Layer 7 of a small transformer language model trained on English Wikipedia (14 layers, counted from 0, width 64). Numbers have three digits each and are written without spaces.
In attention head 1, each number of a token's query is one row of weights dot the token's vector x plus its bias. The head spreads its attention over the tokens so far by the softmax of query dot key.

Query weights of the head. A number n stands for (n - 500) times 0.0039.
q0 (bias 0.186): 662632460820547432698491370314887604677682451454562387645238512550538754502391430512443625551468542583516463684605680511386412507518519513531697546489433663587580536341454591580677482549564580
q1 (bias 0.016): 504495409379513395455440314352575401513445408431696628401574559410673377684467351584437416492492289666576555427696545667408555391496428544626661524488670333522480341512569405650442559465551492
q2 (bias 0.188): 375446402526479477443487556334493352688510529558502647595310505405446346681523331353419533462380377465522468622537614632657561417621359535424657439666385483421625596484455549771422329280391249
q3 (bias 0.251): 487451575780536519754554613323653518627490456561471484679348487387514510587455437504537682589439498554496427650436751432485504494449392572432536313477438497433523460444359571631731464459487476
q4 (bias 0.027): 402538493368426443474490504546442444405448466726397615540490508304529343700541461556592399424498495509546648515318491514460513357533448534413395527551469319492556473629504450443564433542585386
q5 (bias -0.025): 493474499547528436560461363552500432558516500539566467511456357639490584519392585565342561510518390412418387421517470377503480584593509499547536461392531579475403457378416520443357424472486641
q6 (bias -0.091): 507380557540573571362508406494560372457537504599411454508576496351569497497498423620503460522517428526458458532487506519485454590482550540467389589547462428547538635451476436477537610274414479
q7 (bias -0.040): 649479462474580606530618413555547476510432442520519405337496465518532532477553562533487453736387592567397438397413530574330604544415408524575637540532579567595426494390391521452548492434497471
q8 (bias -0.044): 447577448567531511505541535408577604459579579422630616492464472565610572435388399592435522502501608502493443493494505538538731438467510491579582427487534584451426432458479408484579561490493546
q9 (bias -0.189): 452433471513443543522490466647497489395396564321498516553639521427394470359528410530487515394486501589464455364564543426557474442618538421616471473561404528489501592579558492407470516451430420
q10 (bias 0.128): 463510483433408470467483588440598486456545564473397482458404355537568450469440572550400465564488492518384649677507524498536393564518480469349519573421652431460560636551475432569607547488592530
q11 (bias 0.159): 431392488630562397553454575364557377675666399688538652481418575467666333533628444415512541511476402425650563533434474448471503482414393498431463413482544409446521529503424522603532553477458549
q12 (bias -0.124): 336424542567561505507435349480451383501487558550556673544581484540394492621553475481596566450420408542461514417487498499514539383500472517587450457465546610532458473520494355482416314459406443
q13 (bias -0.040): 500275518528528505420451531597594493529439531440397617393530561420502457400523372485424450559538537509455547486464555494450574526449593525542544632519440425443559575487484479420536536423521413
q14 (bias -0.094): 385620563462315520370393526634360568441495595426527510496574478630577471303414674621393474463669523543646617497593411585480388584508591434520410602338666704333561468690656313493403569657407448
q15 (bias 0.024): 568623472408423592548686462485475580471456435540547367588504459559462509573463471582588489460415562447521400515489403464639456500597541469478485439530397537574396491447501532522567496512560527
q16 (bias -0.159): 664562616387645749520700664680327628330505356682397439461710389526468547424376689708558560541533443426526367343457379373340514644426531354501377648495443558382323495556413339393577596400649522
q17 (bias 0.250): 484602491804549337666506497271901521642612503436540567660182592425540555681653438431497559642635565623643643556466496576426432526367428590491573467458598527433503275454405732539591393639381331
q18 (bias -0.350): 573457677201481725281264595837106452388422402402454397228687330440637376375277664684486319554536494199467273454334385719356524455340612332439263550522400353568491483320446029560166422365642479
q19 (bias 0.380): 548578515794459370702475583229822369589649504554521612610326535407508517738440388494352634520470339651496478680553730477399632423559395523464641479408611458497501532443418556696658477422427491
q20 (bias 0.184): 498345479477452503449417568447599462632305582396509475658494552519421462635440427378287531598423502389519388629571549507686426536395342519510597333455625363453569490482511585591417429450470534
q21 (bias -0.181): 611438581429528610318457456540644553474592384418478497563571495577607555426480498562449427432612420469553420459583438614596419623620557415498457695495446488477513546408489419458438578497423469
q22 (bias 0.142): 513431544496513580449450468397637544601482427481415537565340624403518403450510438436468373490597590431539606610385471570534508523499540625339384500539421389544599462579492543559621567523438435
q23 (bias 0.045): 525463521549519534485398479497650639482470485413419586503421420426521545434427471600395361551649599396411523484363622545484558621467652577583409577557458396399528458549502518452535540490571437
q24 (bias 0.218): 510359499516484458372466488442582500587449460569362608535486665452548399581602389384564469628649471562610534590423588628538464513540581493497467578494529472462567601606442599572529469431387426
q25 (bias 0.012): 614443472498485492438562566459496464477407426501539466640586577503393422592542408512539588472378513566677476585514489491560346327557384425444443338472586413583479505520439509551542535463480554
q26 (bias 0.020): 462423486622464495593512546522453423578541492639502464477476579548531497503536728404463440517544402473513454492488450451476579603468481558579512602497444659279548463421462537362425468578527564
q27 (bias 0.008): 466599528487454472478527512493580434332577530438515477571434366507570522416524441523527464441471588437471545586401483487529411537566507438508379487400736425600505493665591531559573547577637615
q28 (bias -0.062): 445437523622513462615388387570401523565506538441548591459563478542417561546537574518445542511541401441394528394477593512420520546401557586550571496534449563482537427446519470469420456546522413
q29 (bias 0.007): 507473391623540523542438576534438457595535464645570533450416407432548451516586602510400442509461441337363423516459525515351550568395546562537496557650501550459621506467496477558451537484678560
q30 (bias -0.136): 559674449429551447630488431450446500504487483469583461514439314540544603465336664564461439518468564352443493466551457464543516526465477487516516388498502539480466428485521581513324470648548497
q31 (bias 0.173): 566427439714609675511682589375537503575389479407634478586457573389290481624513484421666595437403507588495554596564684527455475468602454598469689369438312497580453469511492626627709420441528586

Each question shows a short text with each token's key, already scaled and adjusted for position as the last token sees it. A number n stands for (n - 500) times 0.0012.

Then comes the last token's vector x. A number n stands for (n - 500) times 0.0081.

0 "1": 473531500478590310495537432423420416514322449532500500504483527530634613830633495425610323757513
1 ".": 521501502528525541475397397330740464462573512515498500498595610465641582729622507543426455457492
2 "7": 523462498516550562394392425322655490426359603552500500501548590444565519689622487597396406745468
3 "7": 520464498513505566399400431313714501486369624551501500499555601449604482699631472619378364700471
4 " |": 523505502504482429454452471370575525518479499558499500499569574438628482711559525563409471539513
5 " ": 452515502504468495402562415247666494404316457611499500504537495485588463664469612526323457581533
x: 423519448394450481481554538248540497649428560554385569478366458472519423512412462296498419497439415447463696299465607529560492600488574669530438778492494518521562451516734508520480411514554573
Which token does the last token look at most, and with what share of its attention? 1 ".", with about 40%

0 " Simon": 495507496506442571466461479240648530463265430619502500498487590494521508621581587585405498605500
1 "e": 426474497509445570466449539322634457458337424638502499499518596492499510634621513588409484604525
2 " ": 562500504513457503421618439206690470463223487592501500500504498516582386660488590556358354588558
3 "Fac": 520510502473486621383466534306539465573083495772502500500402483492291407420468475686316459581541
4 "ey": 571468499503479465451508574344608473446245405678497500498527578490470520635581443633367379698522
5 " |": 546500501502468433464490531347612538504437447568501500499568565452609486682570499600386449562513
x: 420396462514463481474513601224551518559549493525499534497595462471409586412410489547497394571489457520582584607551399562389529535406579469444415539493520491473582566489027493492377561509423518
Which token does the last token look at most? 5 " |"

0 " rejected": 490511499508563226539542537361518623451417419600503500502532554483653553881631449455392371497519
1 " the": 491485499523392440521563502303531654537342453566500500496506546497545397616601573560415414512516
2 " anti": 510503499477433496344641449293586483573181350672499500497426515477511471586559532666396331562515
3 "qu": 523540498466481447476495569260536489514044339675501499507455507479468455434543276632308346707552
4 "ity": 614472500507566363439478615325614448474345431637495501497576583499560568777536468551387351621531
5 " of": 563504498513487231504515529309601663397462368561500500500512503448684524815554524530307437463492
x: 452538486435470706517515573334627374658413575496503544346544497485473600572475531377519367386487333469641513508588574470581492472272559315494464518538490513513520516637189459594560490509317467
Which token does the last token look at most? 0 " rejected"

0 "ma": 488510498514504532479560564391545467515315486651502500502519571480508470672603453555421318647503
1 "ica": 454493497503532575453558548363582450503301458619501500499512574480485465645584472572412375686508
2 " |": 474492500511510451485486522388570524533449458550499500499543554465614483672539495564435474562518
3 " ": 503504503508475499448567456286603495446310458579502500502513487508558435641462595507395457571539
4 "1": 466489498506462487424263477392607408558392488485502500503527515512530584527406494499579585740523
5 "1": 541492496507462467421351470421575419493428455497500501501499545489559656569550467522492494718520
x: 551312523505427479437453534495561465504279549414287487472636565401362487610571555453464517527481454631447614695465586633604487580436573603457578684340656418469592363672446532427428522480526457
Which token does the last token look at most? 2 " |"

0 "'": 499515502525396530428472438222697601436507652581500500499548587481484416772484608586360430415481
1 "What": 527522501502325609418462387286614542474434527603499500496497572505460441618533585556351436383472
2 " about": 451500501512468263499447493304698610391538461539499500500523524502642501900542522490331395390487
3 " the": 497486502528348472507578485280551658501351460561500500497535530505519397612596600528404421531502
4 " Battle": 520511509500532451433564426325499589583326408616501500495515598515589417865630616436497430494491
5 " of": 525506500520486269491550469340549704418455334560500500500504509445672425789611543485334446448485
x: 478509457427525544570514592417612337626487656585493544471599445421473588590502513306470343463486310483680491371488556432629526459292481363477538550501482485655569528652226437621552425495372583
Which token does the last token look at most? 5 " of"

0 " that": 483497500525479437506411529383637612535483432480499500497546576477638346717647472517474438448524
1 " he": 504509502523292629436477410268504610519368422566500500499574597433518327601629533661395468414537
2 " ": 576509506516476482406636393192681484437272472588501500500529496507617369743503621497379361551554
3 "try": 541479501474478562328377430320646411419369501670501500497459542511361611639530502618497431586480
4 " a": 502488502506350546467523499281621574417318422549501500499518525497401400607593529619383375595489
5 " nearby": 508489499506422413460498530306643612443390395586501500498569578439693491828660466546472415617478
x: 515465629313442474455531475434527512581487585579657469408711663436497397384534437338441689534371384470510490525553525452566476597364493369483557412473541495684490449595154480532526458589490532
Which token does the last token look at most? 1 " he"

0 " Name": 496512498512578394472486558368469610440321434631502500499483509518586559759541556533439455562477
1 " |": 471493499511564380499503526400515530545445414557501500499525533476621495698538499528481493546534
2 " National": 461470500511470355483477496350474624408353384603499500498491531501614590615526611511380525586494
3 "ity": 492454498503604504455494574394528451487384442594496500497499554510548585756547493553464461629523
4 " |": 525495500506499442496506541362547525517419442562499500499537551467587516657542507569437495570535
5 " Time": 581506501500533432437512485381517527431458403607501501498526531505668611705494540513385460503469
x: 503391479634567488486640615292442605518464493548464625511584388485624469630474381496547796418441556439567597653351481472271559420468501329586479562496380523528655462462416458565513516565457387
Which token does the last token look at most? 1 " |"

0 " Irish": 498497496520450378520566512288550589483287467581503500500489601496626498673639559557428426616509
1 " in": 476488500505452325468526453288531666442495463543502500499466496492635482798518618448329457400467
2 "cu": 509508499490530289505442578330501571494279408665500500506517558451633364589512448474448515575556
3 "rs": 507490497484585370487527645441490482511284447676496500505531571442557489630607348533435400671545
4 "ions": 583464496506596382501479631388509489512320484643497501498532557491618518790582462553453388652520
5 ".": 498506501500443502502521492333637506530482410558500500499585577472618494713594483569407422463509
x: 450491617398393446434512633393495494612420339552599475440372416429457524383500541565464503604522350435737697636486333388430478544325649353444538416628409501497502498553365415564367505508610482
Which token does the last token look at most? 1 " in"

0 " to": 515497501516397307492491436320611643462567450566502500500511524479691468864577541474344433387461
1 " a": 474485500509390461464508496299581584438377407544501500499508543487487456628576530579372414563490
2 " summary": 476499500501508536379411468357672519513503517551499500500580579439727511774613478549400430568461
3 " of": 477490500506463282487489497375574611441540415543498500501503497468688503801523524500339460414492
4 " a": 525490500503417444466522528320578555470350404547499500499501520482485444623551502590385416582512
5 " similar": 536493496497446354440486506378686513412405494538500500501530558456661533658637393591330335553498
x: 466349455526353631452590619417546553625479500488726505422537681431566409586598530575650507456502531500412615592588498558472466594466536267463479437402520468705535674612394508573513484701391418
Which token does the last token look at most, and with what share of its attention? 0 " to", with about 50%

0 " a": 489501500502409573454501497367572533461376432523499500499501541488423441526553506578443439599489
1 " name": 471511501503586527460457505431575512487533449508500500501556555473681527757625458456492475543476
2 " similar": 462495497510521346516498554399586558431407471544499500503530531486651542679560437555380403566507
3 " to": 490496500511471345538514508389542619465483450534499500501522520478613455750574526478413473469497
4 " Dev": 509502502484558471445476469376448503529286428641500500501467528475613488584502493523421512577496
5 "er": 554484499503521431476482536429503450522346419624501500499492539498582508661561444549476409574513
x: 454468527524482478560439532202490654597580530422521511517630554391538455588600486440677698604479462582513507554411621378295461462659526454393655476549528482559431491527205418464504456431497593
Which token does the last token look at most? 3 " to"

0 ".": 495492500525520494465440408349674515449549496536499500497541568467590556680561547535408502456473
1 "7": 510476498511549544383396411352663466478435594549499500499515557449579549641558502595415440654463
2 "9": 504464498507511578403427422356636456499412612545500500499515566456588533658583482595413377659471
3 " |": 501497502507491445463470469395562509516479499547499500499549561453600487669562516552427466533511
4 " ": 468510503505477496424555431297634494428353466588501500503526499488579467637480586519362459564527
5 " |": 501505502498453410426415476410572490507485434575500500501573535447593525631483525531462503581507
x: 516413595491474506399494501203691482561426483528413572546480555443495574485429465558516270640446426536580607539558445540500546568487493599579390533526552469598625517555112579466533551537478511
Which token does the last token look at most? 0 "."

0 "1": 477526500481575341496531443436433430512351458526500500503486522525612594775611496437592352715511
1 "1": 486517499483571339493529441435433430512351458526499500503480527520612594775611496437592352715511
2 ".": 543505503514500547485426415365714450480573496498500500500593599475626578679613490534459459465506
3 "9": 517464497510526601381406407332648478456404607538501500500540551461566508661558523581438425695461
4 "4": 498471498509470524451397467333655512470395597561501500499549575460641552693605469579397401663481
5 " |": 519509502498472444459464476391568522520481494544500500500556561449610485673545524560426480533511
x: 349497504436399420391485521232624433556479435567379602591581582438446476476448406525492334546451421513668622524513407483437496544548650462472376539524502519468640581567154546545449515576437555
Which two tokens does the last token look at most, in order? 2 ".", 4 "4"

0 "2": 481500498500520527489547543383508453571318470583499500500485515513560580600498491539524415719500
1 ".": 512498501520505531467459426388661467481534494520499500498556579474582546633585508540438449491490
2 "2": 513477498507544533443448476364597483470397575577500500500516543468566547652530497559431445664475
3 "9": 512474499508498543436438461373593508496388573545500500498511549472583528633551512575428428677473
4 " |": 515503502503487446469479483413552516511478490541500500499540548461583484640543518543438478530509
5 " Q": 515500503492578470446437432366535426511359462615500500500427525499557570611526503575421485542509
x: 553468514613469411428409541313541392629667516507471557422398392521451390638516531589444685549622454396498570749416777476409573502605510396634471413437624507532579443585564601513439428479514495
Which token does the last token look at most, and with what share of its attention? 1 ".", with about 40%

0 "7": 483513499509528535486464491408572453515423567537500500501525555497540516648578477510502369619495
1 " |": 484496500510495441486494492441531512510486469538500500500531540473574497616536501524448476523513
2 " Kelly": 462487499497502548441496485399563501539398447575499500498485534487518469575554492571443475559504
3 "-": 504501503495523542487500509395532466562346436572500500498491509523559470640582493556468414529529
4 "An": 502495500494413583452518486420478466517319492618500500500450481508353469479532500575430422509511
5 "n": 494492499489451575440519486391573425524366439593500500501467528489444464484563410555432433559530
x: 388295408673611419524473617232495552444645420573479415538332419557345559588604477561493599596566500547626651557465602449613511578490416538422639503361634422597456430493358653530623368443535573
Which token does the last token look at most? 3 "-"

0 " ": 498491502512485487443549453355592492478409461540499500499508498503579476611473565499436460548524
1 "8": 493481499506489482420367452439546443515450495513500499501486513504560611556469505508527470678487
2 " |": 486494501512473447467472483435533497507484475545500500499541545469561488623541511519449475543511
3 " S": 502487501472533506435566470395490465535353395607500500501416478489545515541535457575412450552511
4 "ille": 530489501507440503427530497410511470508349411635499500498477508502476481586531530546423410571507
5 " S": 509500499497526507429577495384516464520326357622500500500431474491539517522521460575406428593507
x: 442460384818555477496521539325640539690512539465541450542450242299438493511441504427467656614506405419464549666448690498458555383449652555510495479520495449518469361572667515534622496524368435
Which token does the last token look at most? 2 " |"

0 ".": 495493500523518495468446416362659513454545496533499500498537562469582552665556543532416502460475
1 "1": 499484499504560470423428435347614444505399564562500500500498556463571571658580489571433456660491
2 "7": 504471498502548530415418425384598446475415584521500500500504568461562567624584478571440408689475
3 " |": 501496502506495456465466470403560503511481503540499500499546558457583490654559513550433468535509
4 " ": 471509502504484499428555435313617488430359465581501500502518498490564472620484580519375464564526
5 "q": 494517504486596496424357461369576413465403435598500500502470540469602635532522452660408588605491
x: 579526597585545543356490434343602438512621528516582648446407548594526331620488480577429615485580418444523449755440637401558542642477396446427482515484462543592589430725521809548559624528590584
Which two tokens does the last token look at most, in order? 0 ".", 3 " |"

0 " as": 499506503523418377500469588372490530473473459546504500500566574498607550893560583403463484523535
1 " a": 477490499508370465497503544322544583438338418545500500500502540495445453614573520583413417587508
2 " \"": 557527502511425656466455513291651518500341464492500500498572572501460445564511492561518456594516
3 "fri": 536540497469346602459589423325343616515334398630503499506508518432561319684514478453491443474526
4 "vol": 500491495488420337455536537357554417351343513730501499504500544433636583743558404522406340559491
5 "ous": 569475494500498287505539597452477479415253488668501500501520572451598559688627386555401303681502
x: 458543569586323550538513570221552548460623411420581396322675678376596562570585386582528569388454453547532464566543502473416510557504542469581624609539512459458565464665278566422347402622333491
Which token does the last token look at most? 0 " as"

0 "7": 475519499514540551480449487367604432522389596554500499501536579495557523713612467515503311672492
1 " |": 476494501515493415479491488415545517515480455554501500499544558460607495667552502534425465533519
2 " ": 527497504512476478433547444309605498429354455586501500501519489497568469643459602509374474568529
3 " |": 503499502514465388440420487410560509500480430579499500500567533458599520647483535527452503576506
4 "\n": 487505500506451451485550473379584602498474385526500500501536516470591434621545528501449490448510
5 "|": 499504500500415444494479454411500592528472432520500500501539522472631472579558532483470520492516
x: 453148468570445538452519427315508307505448395563279583517644481446430397461468444219594576556426362600560567515588484556480434630452541455529402436540506465600659594475292539460379455490482456
Which token does the last token look at most? 4 "\n"

0 " her": 483513502519447500441565451294736555437329491551498501499536604470527365590612517694355400515497
1 " to": 483505502522377348489505411290673677438552462559501500499535536463657393864618542500316412366451
2 " leave": 470495499515498379424520420268575659474504420568499500496554556463740524924580616413483493474455
3 " the": 502489503527343472507567473301558663542347451545500500495526531498575388614614595561429406525496
4 " car": 503504499487416548377547510368519504542186495739501500501479544456616357644625471605373313547471
5 ".": 468498504492407539502530391411591476604545377547500499499581568478640510738648475499477385372488
x: 501377595478423461509510594525461498654473292559597448462439390374463480418501564680472538619480295455765669567529370399479436578412568487520601351561408412502534468582350391575361451509628519
Which two tokens does the last token look at most, in order? 2 " leave", 1 " to"

0 "va": 485516498492516411509616559318565487517236497641503499504487579479553435720629452596418300615542
1 " |": 465491500518525382502504524367554544533427438566501500499539563464644477707561506562417471556527
2 " B": 503464500466462481451541446283511525501249467659500500501409503485570457567590471616347416568508
3 "ul": 522496503482442676300502441334616342550321472719501500498428511498447397549525471541409353590498
4 "gar": 540468499510442485470458569309605488443218474697498500500531561491512460601594446614336373681493
5 "ia": 606484497506488439487501577350587489494330473615501501497498579479558488726621467607408408629532
x: 450479434422475292468522594328464587565516577459470392402544514631502558462509514455415736476497505524511464720397442466367523530484614383517565656495612464391484517582171509474438530384464538
Which token does the last token look at most? 4 "gar"

0 " |": 500490501522495360451475506355560542498477380599502500500545555455641533754513524549391496560516
1 " Notes": 452477499497667585346476442386624422553484554599502500498492501489613485834555474555344376518472
2 " |": 477496501520522417443474488362579498561491398565499500496565560454639479756536508548456473532528
3 "\n": 498505501513438434483586460305636652489454329539501500501552536456632399695579535506414480416517
4 "|---|": 502493500493487401507455535305456578543303417588501500501531535462714504573459564498588636682551
5 "---|---|---|---|": 479526500484497540430483472410491460587458249473500500501527546463604575477439535486590665671575
x: 388337539424281592367533482325566374618421426562603550581272445439248495590559475652370520570519462606453475421456425451276490562504694470608562457543543422436570473471588648422506548560651447
Which token does the last token look at most? 5 "---|---|---|---|"

0 " a": 483502500503353618425501495284616554436299389538499500499502567481374404543586510627408402661483
1 " nearby": 478495497526480416486501542307646617476380395576500500500543590449734508818668445566490428646473
2 " funeral": 478500500532469503451530542320559577508343465626499500497593604475725485854664538536417326608454
3 " home": 494497502521425494459578546342594522551407429579497500498609625480721437830732443531415257546500
4 " and": 508482497502355447535526578298729666472423464531500500503569553437662363787667404697349449518505
5 " see": 547495501495407458495439591279638552492377462651501500501640620461652511870619488525397404607486
x: 566482510319419487499383410342526458424493505567702532555559644420551306541447495390524577549453471395555569508525482440585477618506603276530632499478552495494496513487175585347476436499445391
Which token does the last token look at most, and with what share of its attention? 3 " home", with about 30%

0 "e": 498502499504541480459517553432570451474373466610502500501512522490506483596560438585415395585509
1 " ": 522499502510473486452566463354598494472382475544499500500513503501561440608500548516424422535531
2 "Fac": 535518501472498590427484515416509467542281469647500500500452491490374459439482462587414478549525
3 "ey": 496478499501506484466503533422552482467369438594498500499512543498479513590549470564440427610511
4 " |": 521497501504488459478494512423557522502476465534499500499536537474561491609543501551442468528506
5 " Ja": 507493498489447609436537490395529469495335433632500500501441504486412480480538461557407442550503
x: 330466353629470419537529587468593409616562565533628482569432462533544362547515378469388747487384425490581637666511696524565477512362537573691553390437538495464528532547678622474611507466374588
Which token does the last token look at most? 4 " |"

0 "|": 498502501505461459529495465457461555531477439514499500500508525496614485578542522467510514488513
1 " ": 531502502503484454498569435423466505531424439536499500500501483509624448607502564430522473502536
2 "2": 538483499499474456484488422491431437560529394508501500503495465513677614543449490387624509553511
3 " |": 503500501505461446473476467450506502529501441534500500499533531474577499607525517495492498519512
4 " I": 497492504486501511436471434399544461530403487584501500498421525495481492579546510537481476516513
5 "ul": 518488501497453517444468483395553458488393474618500500500483529495509432573551480516412407538503
x: 429485493690454200607593637249449452486493586579499511483392519664417521641484440436658587582564457466512625678444546455453486530546454558489536397539664473572467576455351600398778382477521546
Which token does the last token look at most? 3 " |"

0 "5": 471522499542526444527407533330608375507281628611501499504560622510692640799699433538484165809499
1 "1": 460507497515525390526449522318593296592233664606500499506532605530646607865691400515532116831523
2 " |": 455491501517465340459510475356557504533453432594499500499572601433660499777607511546378418567539
3 " ": 498502505517469466381596402174669480366231431653503500503530472502592450740430691503289447629552
4 " |": 519504503513430325392358478349609502502461381634500500500623553426648535740465566548428511640512
5 "\n": 482513499504415420473588452292641671493454308545499500501564519449654389709573554495418483411518
x: 536492506564367537458538547359571421629424517460410571479438538500512493472359478455471663463484443548358698146501527479542524472371613243559457478540486435470602541436416492510438513439609612
Which two tokens does the last token look at most, in order? 5 "\n", 4 " |"

0 " ": 498489502515480483426563439313619489472383449551498500498510497503602469643465584498417448562531
1 "1": 524494501505525457408342459411567350597434479508499500501503524506568648593435486482622570759532
2 "1": 458454499500540415448392459469530363505476489486500500503473545505565698610581462471563483728526
3 ".": 520501501489462579461441427414607396451591500519500500500548584485560663739583483510457408481482
4 "6": 521465496504496576449399481411551455390400614532499500500531578472478539675613471556405391698471
5 "5": 504483499505446499460410473372612547439381607544500500499540554471583478701608492578367375633472
x: 356557462493299347356516602643493633517430607514381383541466687408467404597456473341532357480460558529609643671459345484540495551473438366550379535503527429442607452750518497522604383623542552
Which token does the last token look at most? 5 "5"

0 " W": 504492497464489635351548449267529455533342499638502500496456498467339501595518478700389461548512
1 "anda": 411468495507461601382534500365556387513419474639503499497487577486378555651596482557486396613515
2 " Hu": 492495498478413739362587462248489487525261442677500500498444554448341498523548507651402508575519
3 "t": 492469499490450704385544511310680390464386461656497500497464563483305566569565420662399478576518
4 "son": 568474499507459546477478566297596491507287434610497500497537581480468442558579447687407451668506
5 " |": 561504502505487444473492545345594527543435455557501500498548563464610477714567499599424457559528
x: 441456398477465417423470575226491548568527471526423541591624480523391550395387456495497467530482468505572505575474448532374510514473652414452465580546575485500541519470026457511366554471413503
Which token does the last token look at most? 5 " |"

0 " |": 500492500517496391462481505386547533498482406577502500500535543465610526699510519539414497547512
1 " ": 537489504512455481411577433260620494424316419597499500500507485500578460669456615510363455583537
2 " |": 491492502522456368428420485379572510513468405596500500499561542457624515685489540532446492587509
3 "\n": 497501501510446438481566470355598618501464355532501500501537525464608422638555529502441489447514
4 "|": 497504501505405429496480449390499610533463417524500500501544533468656466598569537480463521493520
5 " ": 449511500503480414470639379366436534536361376558499500503505464499716413672525607374509457505558
x: 458293428496479460551562446316434437701470549581370565433481516487462435491455494275508554464473343493419637249466586510470483600573567692594443653547493546619556428434649552512333330425544548
Which token does the last token look at most? 5 " "

0 "p": 495497500485545395467514640285513429483225419712503499502476496500536580703525438626393425629559
1 "se": 418474498498535354498541655334532449484267374713502499502491532500530555717563428625403397618553
2 ",": 483504501520547441551438593274602567503360455552499500499572574484628491768563511549450519635506
3 " which": 520517502505380478525407545350651574584399502510501500500552570462684323687648462605469453498542
4 " disappear": 532522500505469373418455431302591558445401517573499499501572608437655467826631511514371366529455
5 "s": 540484494459561420448465484405550518450614470483502500503560566453711611933534431462584510511507
x: 592484528310509590392578501337597635584562475600559485448689577485588424490597364493442571481438417574546578341404466447426531602599490278473617453465582532381555431431273713532420481574538347
Which two tokens does the last token look at most, in order? 4 " disappear", 5 "s"

0 "|": 498502501505462460528496466459463553530478441514500500500508524497610486575540521468510513488512
1 " ": 530501502503484456499567438426467505529426442534499500500501484509620450603502561433521475502534
2 "3": 529485500498464427506468437479429465538524398511501500503493476513682640552481512386613532537515
3 " |": 503501501504457451473476461458500495529509439532500500500532529475574503600522514487498497511513
4 " K": 504495501490492524442465472392521490522355427592500500499454502487512498520519483593435493553502
5 "ry": 504495501500438531433473489408510445498380422622500500499462505495460531522505499557477492572506
x: 502463558641492478532477481226576526520439497469525409501377498591427369506454371497476709470416477488524526728342628441436489486464347737452621457416533382591555510448358609539662460370467598
Which two tokens does the last token look at most, in order? 3 " |", 0 "|"

0 " car": 487513500482515468460593537377500521528218452668501500500479516487670450697606502579435386621490
1 " break": 460506501507488516383601451400563480492408439615502500500523518484605512772609477532394351534476
2 "s": 457485498483597482439596531401545491535446358565498500500511516474685518798586447521523496617530
3 " down": 487510499502531323432609484361559544488470393537497500499478528474676532828605462503424396506494
4 " in": 519505500509457361436507440318552636424543452519498500500491487470641527800520583458347445422463
5 " a": 530499500506426438478530512329549569439376412538500500499499513478487474627554518576405435565501
x: 551444413458315459491538590233714410607451463511641578511603534527550349398428446370477335507438327461458270563407579569729456537412502414560557523570549465483675511504645481577374514521459424
Which token does the last token look at most, and with what share of its attention? 4 " in", with about 40%

0 " makes": 483503504516450447518514554382569521524440400563499501498558550502624536768569461488430455530532
1 " a": 489494500506397459481536502328568561428404407531500500500501540495478484642571517559404427553503
2 " forest": 477503500512509441407476488347619548458372475616499500499527575453661475740616508573405412590465
3 " appear": 514533499491532539440496475307584480488452480503499500502552570473572520812534476562483483540490
4 " to": 518496501498391402522499436338626613478533486553500500501529535463632444849623492495397441431469
5 " be": 498485500484446494454384487330519564471442467530501499501568522477579510756465586552507608559484
x: 477555556385496612448538614259457584776479609626548648487552543492624275478374500429440442537408585578594476534610533531438420589520430509541634475621552401443644371360534698441376553429389490
Which token does the last token look at most? 4 " to"

0 "tri": 505524503489513344523553543325518502379219470631503500505470539520466484630641462605312344596523
1 "but": 429493500493570473504575644365506416433207533669503499503470513531408466641552464593290338635530
2 "e": 388462498500573376505559635418526435452334427655498500503510528506521526654568429580364383600538
3 ",": 506504503509549473528422572316601537504413472529499500499576564489613486740535517538458529592500
4 " now": 540514502509421524461442529360670525507557487477499500498621547486636489810488512539525497500497
5 " a": 524495500507387458506497531339573553439369457551500500500529504493492462620556521593406406556499
x: 488465484424339450500525586310702376636465545505646568495513573520570322336441401360548282475428327457408309601487627563720448482404533467534571549561539513421683507467564500528328535532461422
Which token does the last token look at most? 4 " now"

0 "1": 481522500485562369497525453447445442510377465522500500503488518521592578727592497448576378677509
1 ".": 515501502520517528483429429383665475474550508510499500499566576476597556658584505530449469470494
2 "6": 511473499512526545435420453386595495434414569539500500501543565459553528623593485556425436662479
3 "8": 513474499510502554427431449375659499504415583522501500499542565464583477626584472598420403633481
4 " |": 516503502503489449470469481410548518516483498542500500499546550458591486648541518542437480526510
5 " Q": 516499503491591463448431426359533423518366472618500500500428529496582584631527496576417481531508
x: 556463511601477401408392546322545410621670504528465567428394401525451379645520522592439687529629457366501579742426755459413585523611500384620483422464612522527571442591579603501418431465515493
Which token does the last token look at most? 1 "."

0 " States": 492491495488603395483559545336587543565297478569503499498464567493588489693638487581433433665538
1 " |": 468493499516529373501491523370553542545435463559501500499530556468640463714563507549437462548527
2 " ": 538500504510487473433579441255613499434294447587501500501509485506581431686462611491391448587544
3 "1": 515490499508472467408217474383619384572363484493502500504520521513550625536404479492605581798526
4 "1": 530463496508463448409331471418585413496408461498498501502497563482573675591576450528494475765521
5 ".": 479487504476402568443391377421625372452606460538501500501531592484599712762582498512463424471476
x: 540417644551374528639546547557579539602440393542452489449371477433504353435543388675450415515575301443754616695433403338495358481440443560529484438404536477499667405575428385477568559560585433
Which token does the last token look at most? 1 " |"

0 "0": 484502500502560446543543479319493425581283551506501499502497531531712626772599511522539363783500
1 ".": 512502502528522499481430409331725468459526527549499500497581613465629561743623511564383419473487
2 "0": 488462498521566475464346460273657503419343617559500500501547560472647577741545551603399488741463
3 "1": 504461497508538477437415454312652427472344613579499500501532600461593558740623460590379384723495
4 " |": 527504502504502408454455472370570512512467507557499500499559575441611493716563528572407471549515
5 " ": 455514501505480488403568418252652483399304448615499500504530488492572468662458621514334460592537
x: 431508454400454494493558533237534489656425562536384571467358448466521436529419477294495418502440408451454687304465605532551490587491579690544436774480505513520539441496732500521479405520544569
Which token does the last token look at most, and with what share of its attention? 2 "0", with about 30%

0 "s": 487498500496508459511550597350527487566279469612502500501495541502543440616604444624461383630543
1 ".": 506490499523500541464491458331675485490500474539499500498547582468548512655580512577433453496493
2 " W": 517497502473507547415525438289498525509341502612500500498444473476412491534499501688403504504498
3 ".": 492488501486548600384423378354600387430556574576500500498424527496341595632512515584490522442491
4 " F": 480503503490549581377468438297645432533305500595501500499443506483471468498516452700398460571500
5 ".": 546474497509556434473439416301576454470438484614500501499402493507518550682517504568434468460504
x: 678672295677588425612466649560653669589385526497330462611425420627511524518567533341571585525573347533664401615482576389495335425433514486531483551487543525467675606550411493530534448570579599
Which two tokens does the last token look at most, in order? 1 ".", 5 "."